Layer 2 of a small transformer language model trained on English Wikipedia (9 layers, counted from 0, width 64).
A neuron's activation on a vector x is GELU(weights . x), where the dot is the dot product.
The model reads these tokens: "'s" " related" " ent" "ities" "." " The" " school" "'s" " stated" " long" "-" "term" " object" "ive" "," " as" " recorded" " in" " success" "ive" " Dire" "ctors" "'" " Rep" "orts"

The vector x that enters this layer's MLP at each token. A number n stands for n times 0.058.
0 "'s": -18 46 -26 -42 -3 -17 19 3 10 1 14 4 -71 -9 7 5 12 3 -59 -3 -23 27 0 21 -1 -42 -1 0 25 -5 3 -16 -8 -24 -19 -40 8 8 15 61 -20 -23 7 26 50 30 3 -15 7 4 4 -27 6 -7 4 10 4 31 25 -7 -14 3 5 11
1 " related": -27 23 18 -38 5 -21 19 21 41 -7 -18 2 -35 -13 29 -21 -5 -11 -28 19 -25 26 10 6 -21 2 22 -6 9 -10 2 3 3 -14 -14 -32 -20 -27 -23 58 -31 -21 -18 19 62 19 14 -7 15 4 -15 -37 19 -31 14 13 13 34 42 -19 -43 -8 30 7
2 " ent": -14 39 17 -35 -25 -20 15 17 -2 -15 -26 31 -25 -14 20 49 -12 -2 13 10 -7 9 -21 -15 -5 -9 -13 10 -2 -31 -20 8 -10 -3 -48 -50 -24 4 -18 31 -33 8 32 27 76 25 7 -26 -30 15 0 -45 -1 -30 -10 -14 -7 -1 4 -32 -13 36 -5 -4
3 "ities": 19 32 42 -13 -22 3 -24 -15 11 -17 17 -10 -53 10 8 20 14 -22 -30 22 -14 -27 -27 -13 -21 8 14 -39 -16 9 -22 -22 -16 -21 -35 -33 8 -13 -4 40 -40 -31 28 -4 36 7 -12 4 21 -32 -8 -8 27 22 28 -5 14 41 52 3 12 6 -1 -14
4 ".": 3 72 -21 -30 -4 41 14 -17 -11 26 5 27 -38 -28 35 7 4 -22 -4 26 -23 31 9 11 -7 -15 -60 -33 19 -11 10 -11 2 -26 -34 -14 31 -35 -8 -9 -13 1 5 4 17 -16 14 42 -22 -34 11 -44 9 13 -26 -1 22 11 21 -17 -8 -22 15 -17
5 " The": -22 39 -13 -36 -13 -18 29 -33 35 11 18 8 -68 -41 -2 11 19 -16 -23 8 -16 8 8 11 -35 -17 -25 -32 29 10 -7 16 16 -37 -3 -6 9 0 20 59 -28 4 1 41 40 -12 10 -3 12 -4 -8 -16 -7 -23 -5 -2 -10 22 4 -12 -2 30 5 -19
6 " school": 8 13 21 -50 11 -52 33 -24 -9 -9 44 13 -29 27 -28 5 12 -3 -24 6 -7 -9 15 3 -5 20 -14 -51 -18 -34 -44 -14 -16 -33 -42 -15 2 -14 0 20 -52 -23 0 16 27 -6 26 4 47 -36 -47 -3 10 26 0 0 10 36 15 -19 -16 -6 6 -17
7 "'s": -17 31 -16 -50 -11 -20 -19 11 -15 6 34 11 -71 -9 -9 3 6 -12 -65 2 -24 12 12 2 -21 -46 5 4 28 3 -5 -15 -7 -31 -1 -10 15 -1 17 65 -23 -20 1 30 34 27 -6 -15 23 12 -7 -24 2 -10 23 5 -1 14 35 -16 0 10 1 10
8 " stated": -7 11 -7 2 1 -6 4 22 25 7 5 -4 -27 -44 32 16 27 2 -44 13 -25 32 -5 -2 6 -20 -5 32 1 10 0 -15 -28 -35 -32 -39 -9 -28 12 51 -11 -30 -29 5 51 -4 35 23 11 -28 -12 -41 22 -10 47 -9 9 22 27 -30 -27 3 -21 -10
9 " long": -32 12 10 -49 -19 -62 14 -9 35 -5 1 -1 -22 -7 -22 -13 19 -1 9 13 -47 18 4 -3 1 -31 -20 8 -2 8 -7 -27 -28 -9 -31 2 -55 18 -5 27 -21 -38 4 30 26 47 -4 -5 30 -38 -24 -27 -5 -16 25 -15 -8 33 40 -19 -4 20 15 8
10 "-": -16 22 51 -45 12 -22 -41 -12 -24 10 4 -21 -15 -5 37 -10 28 29 -21 14 12 4 6 8 -9 -23 -60 5 24 9 -3 -3 8 -15 20 10 10 -5 15 41 -27 6 16 39 61 9 52 20 -3 1 -54 -15 -13 -16 14 -51 6 18 2 -16 -10 -31 40 8
11 "term": 3 38 17 -58 -14 -52 7 -2 31 1 20 -24 -32 -4 -28 -32 -2 -20 -14 26 -10 11 -1 14 -18 27 3 -7 -3 0 -1 6 23 15 -41 29 -12 5 12 31 -36 -40 8 12 61 26 -9 7 0 21 -39 -27 5 -11 16 -45 -2 16 18 -23 -3 31 40 19
12 " object": 14 31 10 -33 -22 -34 15 -25 -2 -8 -22 -7 -16 1 -27 4 7 -27 -17 24 -16 17 20 -13 -18 27 11 -48 -10 -10 -33 -6 -16 11 -31 -28 -54 15 -6 32 -36 -15 -13 4 59 33 -2 30 -25 -15 -56 -19 2 -10 31 -18 -9 10 55 -31 -23 24 28 11
13 "ive": -1 20 29 -28 3 -41 -24 40 14 6 47 -26 -48 -6 24 23 1 -13 -21 29 -18 7 -6 -12 -26 6 8 -27 26 -8 4 -12 -19 7 -16 -19 -17 -31 -6 38 -29 -49 17 -1 82 4 7 7 7 -5 1 -15 0 8 30 8 -1 19 43 -30 -28 7 6 12
14 ",": -15 60 2 -39 -16 -12 7 -14 -16 11 8 17 -38 -14 46 -15 19 12 -38 25 -33 -2 -13 2 -5 -31 -41 -13 34 -30 -18 -11 9 -6 -26 -2 5 -24 -2 28 1 20 -4 3 46 28 8 46 -14 -35 -19 -36 43 5 2 -6 -5 30 18 -19 3 -27 -38 2
15 " as": 5 61 -8 -48 17 2 -14 -10 -18 26 17 10 -75 -38 26 3 10 16 -11 20 14 -10 -2 -1 -20 -6 -19 6 -10 -19 4 -23 -11 -43 -2 -19 -25 -5 -12 45 -39 9 -13 -11 26 7 -28 13 0 -11 -36 -42 16 -23 29 -6 -12 4 -16 4 8 -6 -22 2
16 " recorded": -11 18 43 -5 -6 -22 -5 12 5 -6 18 27 -54 -37 31 -8 5 23 -10 7 -8 11 -9 -9 14 3 -1 -3 29 -7 4 -24 -22 -28 -44 -17 -1 -41 1 37 -33 -38 -19 -4 49 22 -11 -29 31 -32 9 -23 38 -44 26 -8 12 22 18 -33 -28 3 16 -4
17 " in": 10 56 -7 -29 33 26 -9 -14 4 14 11 3 -61 23 -4 -26 12 18 -13 28 9 9 4 -13 18 -5 -52 1 14 -19 2 -25 -7 -32 21 16 -15 10 10 40 -23 2 -6 5 -5 28 11 12 18 -25 15 -51 17 -19 -14 3 -6 40 16 -36 -13 29 -16 -11
18 " success": 9 31 44 1 2 -29 16 -22 11 2 -28 55 -12 0 18 1 17 -21 5 -2 -12 -23 -34 -18 7 31 -7 2 -8 5 -24 -36 -31 -21 -10 -18 -46 -3 -3 24 -18 -33 0 5 63 38 -8 -8 13 -15 -41 -19 32 -22 50 -18 12 27 50 -29 -28 -12 -13 9
19 "ive": -9 21 28 -27 6 -28 -23 43 5 -5 26 -3 -52 -20 15 -1 16 -8 2 37 -17 0 -21 11 -4 29 -1 -15 23 5 13 -5 -26 -5 -8 -1 -1 -19 -4 47 -16 -51 28 -3 94 1 5 -5 8 -3 6 -33 5 2 10 4 -15 14 44 -30 -20 3 14 -3
20 " Dire": -5 37 -2 -37 -38 -39 -10 0 -1 15 26 32 -13 -35 46 26 38 -8 -13 8 43 33 -11 -11 -24 3 0 -36 -36 10 22 -31 -6 -5 -3 -25 7 -4 -33 8 -42 -15 25 30 64 -10 8 20 -28 18 10 -17 -3 15 13 -7 -2 26 25 -35 9 5 1 -27
21 "ctors": 30 51 22 -18 2 -43 8 -1 -4 -21 26 38 -22 1 12 33 18 -14 -27 15 0 -20 -9 -7 -27 29 14 -45 -9 3 -22 -6 -24 -2 -38 -3 44 1 7 37 -47 -18 61 3 38 14 -21 -14 42 -20 -29 -21 20 31 25 -16 4 13 15 -11 -10 -13 -7 10
22 "'": -19 56 -37 -27 3 -21 -21 17 -13 4 26 14 -11 10 -30 -14 17 19 -11 20 -39 26 12 -44 -23 -35 3 -7 58 15 -13 -28 -5 -31 -20 25 32 -14 -15 49 -23 -31 17 11 48 9 10 23 2 7 -1 -41 4 -9 6 -4 21 23 25 -22 -3 3 -6 -1
23 " Rep": -11 4 42 -47 -26 -48 8 -9 -29 7 0 4 10 -32 -47 19 4 10 -7 14 -4 -10 -38 -34 -10 -14 -42 -2 -24 -12 -32 -33 20 -10 -8 -17 7 14 22 19 -10 -46 21 9 67 -16 4 15 -18 3 0 -5 5 -31 -10 -14 -30 18 20 -62 -15 25 -2 -5
24 "orts": 30 48 24 -17 9 -46 -10 7 8 -26 23 37 -32 6 2 17 30 -11 -15 21 10 1 -16 -28 -10 12 14 -48 11 23 -1 -15 -8 4 -34 9 -7 3 5 25 -62 -49 27 -9 54 11 -32 -5 41 -17 -21 -15 40 -13 32 14 6 -6 16 -24 4 -20 9 23

Each question shows the input weights of one neuron of the MLP. A number n stands for n times 0.015.

n214: 62 -46 -7 21 -28 -35 -6 33 33 -50 -14 8 -5 26 0 26 13 40 28 -23 -5 -5 29 -9 -20 12 -26 -39 -6 33 -32 -43 19 21 22 -14 2 11 14 9 11 -7 11 -1 -20 -8 4 4 -7 20 23 13 -9 -60 -21 48 -4 9 36 16 -6 -3 -7 28
On which two tokens does it fire most, strongest first? 24 "orts", 23 " Rep"

n196: -13 -52 6 -10 -5 60 -8 33 2 32 -22 34 -6 -6 -9 -30 14 36 10 -5 14 -15 27 -6 -32 2 2 -33 6 -14 10 -4 5 -1 -15 -13 -26 11 23 1 -15 -2 -4 -31 21 8 -20 -20 19 41 3 22 2 -9 14 -4 -42 8 -52 12 -18 -50 22 -8
On which token does it fire most, and how strongly? 15 " as", at about 2.1

n255: -55 -34 -29 2 -21 22 -13 29 13 28 28 6 6 -4 -39 -4 -8 -23 -8 3 -11 -9 -24 40 27 -63 8 14 6 -32 -32 22 13 -34 4 -7 25 20 21 -1 -1 -19 -40 -27 7 -13 -33 2 -1 48 -38 -21 29 -19 6 26 -28 58 -20 19 47 29 -28 30
On which token does it fire most, and how strongly? 7 "'s", at about 7

n0: -46 42 8 -6 7 -49 26 36 -2 -12 37 -15 -6 -36 -3 -32 -22 29 -54 -22 25 6 35 -1 -23 7 9 28 5 21 -6 -27 9 39 -35 30 -33 -33 -3 -1 17 -32 10 19 -17 20 -20 -18 18 28 -29 34 -7 -17 -37 -1 -23 -44 -4 58 10 -23 -3 -49
It fires most on token 11 "term"

n3: -16 35 42 -12 -11 41 1 40 -6 15 -3 1 20 11 4 -36 30 45 -28 40 40 -54 57 6 -35 -5 23 -27 -13 3 16 32 16 53 22 3 -6 -1 13 13 7 -49 27 23 -22 15 -4 -20 14 41 -18 50 -26 -19 -14 50 33 -25 6 7 -4 -8 -10 -14
On which three tokens does it fire most, strongest first? 10 "-", 24 "orts", 1 " related"

n34: -23 -22 -47 33 -80 -27 -25 -18 30 13 41 -17 -27 -10 -37 -29 5 -21 24 18 19 60 22 0 -13 39 -8 30 34 -14 -6 18 2 46 11 17 -51 -37 11 6 16 19 3 41 -6 4 56 -45 16 -8 3 -31 -6 4 -10 9 23 -12 9 -29 -2 -9 9 2
It fires most on token 9 " long"

n126: -1 10 1 8 -5 24 14 35 33 13 28 -20 -13 16 2 38 -28 23 16 -32 8 -29 10 5 -6 -11 6 -1 -10 -5 14 -25 -2 25 -6 -8 -12 -11 -16 38 3 -9 -43 -14 -15 -8 27 78 25 4 38 16 -53 21 -15 -5 6 15 -17 -5 -14 20 18 -9
On which two tokens does it fire most, strongest first? 13 "ive", 8 " stated"

n216: -12 17 -36 -15 16 26 51 -6 -20 22 25 -8 10 -11 16 15 -31 30 1 9 16 -11 -10 -18 -4 -8 10 -20 -16 48 39 33 -28 -20 -17 -30 53 -17 -17 -7 39 -36 -31 -14 -12 -20 -40 47 6 10 3 11 27 54 0 -12 -8 7 43 49 0 -23 26 -37
It fires most on token 4 "."

n205: -16 2 39 3 0 3 32 36 6 4 -18 -11 -6 28 -31 37 18 -7 -53 0 19 4 19 42 -6 38 33 21 -48 17 -26 8 -7 51 -51 -12 -24 -39 32 6 -17 9 7 38 -21 8 5 -31 -25 -1 31 21 -34 -25 11 40 81 32 36 36 23 5 -23 -3
It fires most on token 3 "ities"

n98: -1 14 22 -21 -10 2 -33 -25 23 -15 20 -8 31 -1 30 13 -74 -33 9 -16 -23 -16 -51 -8 -28 -24 32 -11 6 -20 23 30 2 31 2 -19 2 16 -26 -15 8 36 8 15 -38 -22 15 -10 -14 -21 20 -7 6 1 6 15 16 57 -3 -4 -5 -17 -28 20
On which two tokens does it fire most, strongest first? 3 "ities", 14 ","

n33: 18 -23 -1 26 6 9 -5 31 23 -16 9 -28 17 23 -26 -19 39 -18 -24 8 8 10 33 -9 -21 -14 -32 -16 -18 -19 -1 -17 8 31 2 -2 -20 -14 -3 -9 10 4 -4 55 -24 -17 6 9 -26 13 -41 -16 14 1 23 0 11 2 34 -17 31 -2 -14 -16
It fires most on token 12 " object"

n149: 22 -8 -24 -12 -4 0 10 10 -5 -1 21 -12 29 -7 -6 17 -20 -5 12 10 -29 7 7 -20 1 -6 -2 -11 -10 -18 14 2 11 14 8 3 6 -34 7 -16 -2 -1 -9 14 -37 -16 -5 -17 -18 8 6 -20 16 1 -12 -15 9 37 -10 -17 -10 -20 42 -20
On which token does it fire most, and how strongly? 4 ".", at about 3.7

n43: 0 -9 -23 -6 0 14 -13 5 17 10 2 -7 8 -29 -12 32 -3 -14 -23 -10 -6 -34 -43 18 20 38 -14 -7 4 -42 21 41 -16 -14 17 -8 -4 -22 -9 -26 33 -11 -8 9 33 19 -8 7 -12 43 22 16 1 10 -18 -15 12 -13 -15 -9 0 45 -19 12
On which token does it fire most, and how strongly? 2 " ent", at about 3.5

n31: -7 -37 -17 36 -19 26 -9 23 6 12 -22 47 18 -6 -31 28 29 15 29 -30 -4 39 17 2 0 2 -13 -19 -2 -33 16 -27 18 -18 19 -39 -4 6 -38 -20 -2 16 -20 -7 -32 -4 23 8 10 3 -23 12 -13 0 1 7 8 25 26 -19 -12 15 17 -29
On which token does it fire most, and how strongly? 20 " Dire", at about 1.6

n175: -16 -14 -5 10 7 23 -21 -16 31 -1 -16 10 -4 -2 31 36 15 5 7 -4 22 -49 8 13 8 26 37 -17 17 2 9 15 -5 -18 32 -52 19 -13 -10 -4 5 16 -1 18 37 33 -18 9 -37 -2 -9 10 17 15 1 31 -21 55 -10 43 1 3 -10 11
It fires most on token 3 "ities"

n108: -12 -28 -38 24 -5 -10 10 6 1 4 8 47 -27 16 -34 27 2 -12 -6 -2 -12 35 26 4 27 -25 16 -44 -4 8 52 0 44 -4 -15 -33 17 -18 34 -38 -9 22 -39 -10 -3 3 -25 50 22 -6 -54 -8 -23 -38 14 26 -16 4 -69 8 -26 -6 -22 -19
On which token does it fire most, and how strongly? 5 " The", at about 2.8

n172: 3 11 -9 33 29 52 0 -12 1 32 23 -2 -77 -39 8 -22 3 41 6 11 53 -53 -19 35 9 6 6 28 -29 13 47 -6 -15 -17 -21 -13 -40 3 34 -23 4 -6 -9 21 0 39 2 -27 -35 45 15 -15 -38 3 -17 24 -14 1 -31 -39 50 29 24 -17
On which two tokens does it fire most, strongest first? 15 " as", 17 " in"

n219: -11 -9 -10 5 44 11 23 7 24 -27 -34 4 0 3 4 5 -7 -18 -12 48 -26 34 5 25 11 -40 3 20 17 5 5 16 -21 -18 -57 3 18 25 6 -23 15 -14 28 23 5 -16 1 15 -30 26 2 33 -21 -20 -4 42 -7 40 -21 53 -22 15 -33 -34
It fires most on token 0 "'s"

n180: -30 -57 -15 5 -55 -24 32 -1 13 4 -8 19 -20 -1 21 -11 9 4 39 8 -15 46 -45 -7 -23 -46 11 -12 -32 28 -18 -30 16 43 20 -21 -38 9 20 18 -12 15 16 19 -28 -6 39 28 24 3 4 -9 -9 24 -5 -10 2 -14 0 53 -64 -5 1 9
On which token does it fire most, and how strongly? 9 " long", at about 6.1

n29: -12 -16 37 7 17 -19 16 -12 -42 14 26 -8 -2 -9 -35 8 15 10 -19 10 21 1 -14 18 16 2 8 16 9 -22 55 -15 -5 -8 -10 -17 16 -17 8 -9 6 16 -29 -32 -33 -5 25 4 0 49 36 7 30 18 20 25 29 23 -15 -19 11 -22 -23 -32
On which token does it fire most, and how strongly? 16 " recorded", at about 1

n253: 17 -23 1 -45 5 10 7 -17 33 -19 -59 -8 22 5 26 15 -8 -5 -8 16 -12 -25 -1 -27 1 -8 34 27 -37 9 -22 -19 -16 30 14 25 -26 -39 17 -5 20 15 -5 33 15 -5 2 -5 -22 -20 -6 2 -58 36 -6 -11 -23 -4 -10 -9 20 36 35 16
On which three tokens does it fire most, strongest first? 12 " object", 9 " long", 2 " ent"

n244: -24 -12 22 51 -27 11 -7 -12 4 -9 -6 34 22 15 44 -2 -23 19 56 -4 -57 1 5 10 26 5 -10 -41 -19 13 23 42 10 -27 -1 17 29 30 10 20 53 4 -8 13 25 33 -59 -14 -1 6 3 7 12 -12 -37 -2 -48 3 -7 -16 7 4 -1 23
It fires most on token 2 " ent"

n201: -8 14 19 34 -10 21 8 14 -1 26 4 7 -38 16 -1 10 -12 7 6 -22 22 18 0 17 24 6 0 1 25 46 -17 -4 -24 40 -1 8 -29 11 13 28 -9 10 -8 21 -15 -4 4 1 -2 21 1 14 -4 -20 16 11 19 44 8 1 -38 -14 -18 -7
On which token does it fire most, and how strongly? 18 " success", at about 4.2

n251: -26 -65 18 -43 -33 11 -3 -34 -5 22 -13 18 5 44 11 10 6 0 13 -10 -11 -39 -31 -13 -27 -9 25 -29 20 -19 -3 -30 8 -7 39 17 -53 -6 -1 -33 2 -12 -7 2 9 -15 13 19 -11 11 0 -28 7 38 -6 20 22 30 -19 13 40 5 -15 48
On which three tokens does it fire most, strongest first? 18 " success", 14 ",", 23 " Rep"

n95: 10 4 4 -14 -31 30 -23 13 10 -22 -4 3 24 -14 19 31 -37 -41 -3 -33 -34 -46 -32 35 20 33 16 -7 -6 -15 -3 -26 37 29 18 -18 -19 -4 20 -15 -34 17 5 42 -14 -8 -4 35 -23 23 -8 -19 -4 15 -54 -43 -33 -44 -27 -3 1 9 -16 6
It fires most on token 2 " ent"

n74: 18 14 38 48 -4 1 0 -49 8 26 -42 -76 -46 7 -37 13 -25 -7 4 -8 -16 32 -9 39 0 -34 12 1 -28 -12 -2 40 -35 -37 41 13 -9 -22 1 -11 -16 45 23 9 10 13 32 -11 -45 15 -1 -3 -6 14 -3 19 4 11 -24 30 -9 -30 -9 1
It fires most on token 10 "-"

n225: 7 -2 2 -7 17 -18 32 40 -22 -11 27 -20 4 2 -15 -14 50 2 -15 21 26 3 7 -15 6 2 13 -24 24 18 5 7 -10 13 5 -21 4 -9 -2 -31 26 11 -3 3 -17 -35 37 -14 -12 7 11 51 8 24 19 -6 -11 -25 42 18 -8 7 3 -19
It fires most on token 13 "ive"

n182: -31 -11 23 -6 0 24 8 12 -9 -20 -5 -17 -2 8 19 -23 -20 41 -23 7 -2 24 16 -14 5 28 -6 -24 -3 35 -9 17 -20 40 23 39 0 24 -36 -19 -14 -30 -13 39 -9 5 26 -46 -41 26 12 2 44 -12 14 39 -25 24 8 -2 5 76 13 -20
On which two tokens does it fire most, strongest first? 1 " related", 17 " in"

n194: 29 39 0 10 13 35 -12 13 17 -33 -29 -37 -41 24 -36 22 -48 39 62 -5 0 6 -9 44 22 5 -10 -13 -29 -24 -23 5 -20 24 1 0 -44 -7 44 -6 -3 4 19 -13 -12 1 -10 -31 8 8 31 7 32 -7 -4 44 -26 19 23 -13 -11 8 13 36
It fires most on token 17 " in"

n250: 2 23 4 -30 -10 8 -11 17 -46 23 25 -11 49 22 0 -11 -60 19 -9 -38 -20 24 -3 44 8 -52 45 -9 -16 -26 13 4 29 -50 35 -45 18 -27 -10 -15 10 -12 -4 -13 -8 11 14 13 27 40 -29 22 8 4 11 -9 -9 14 1 -12 6 51 -16 -20
It fires most on token 7 "'s"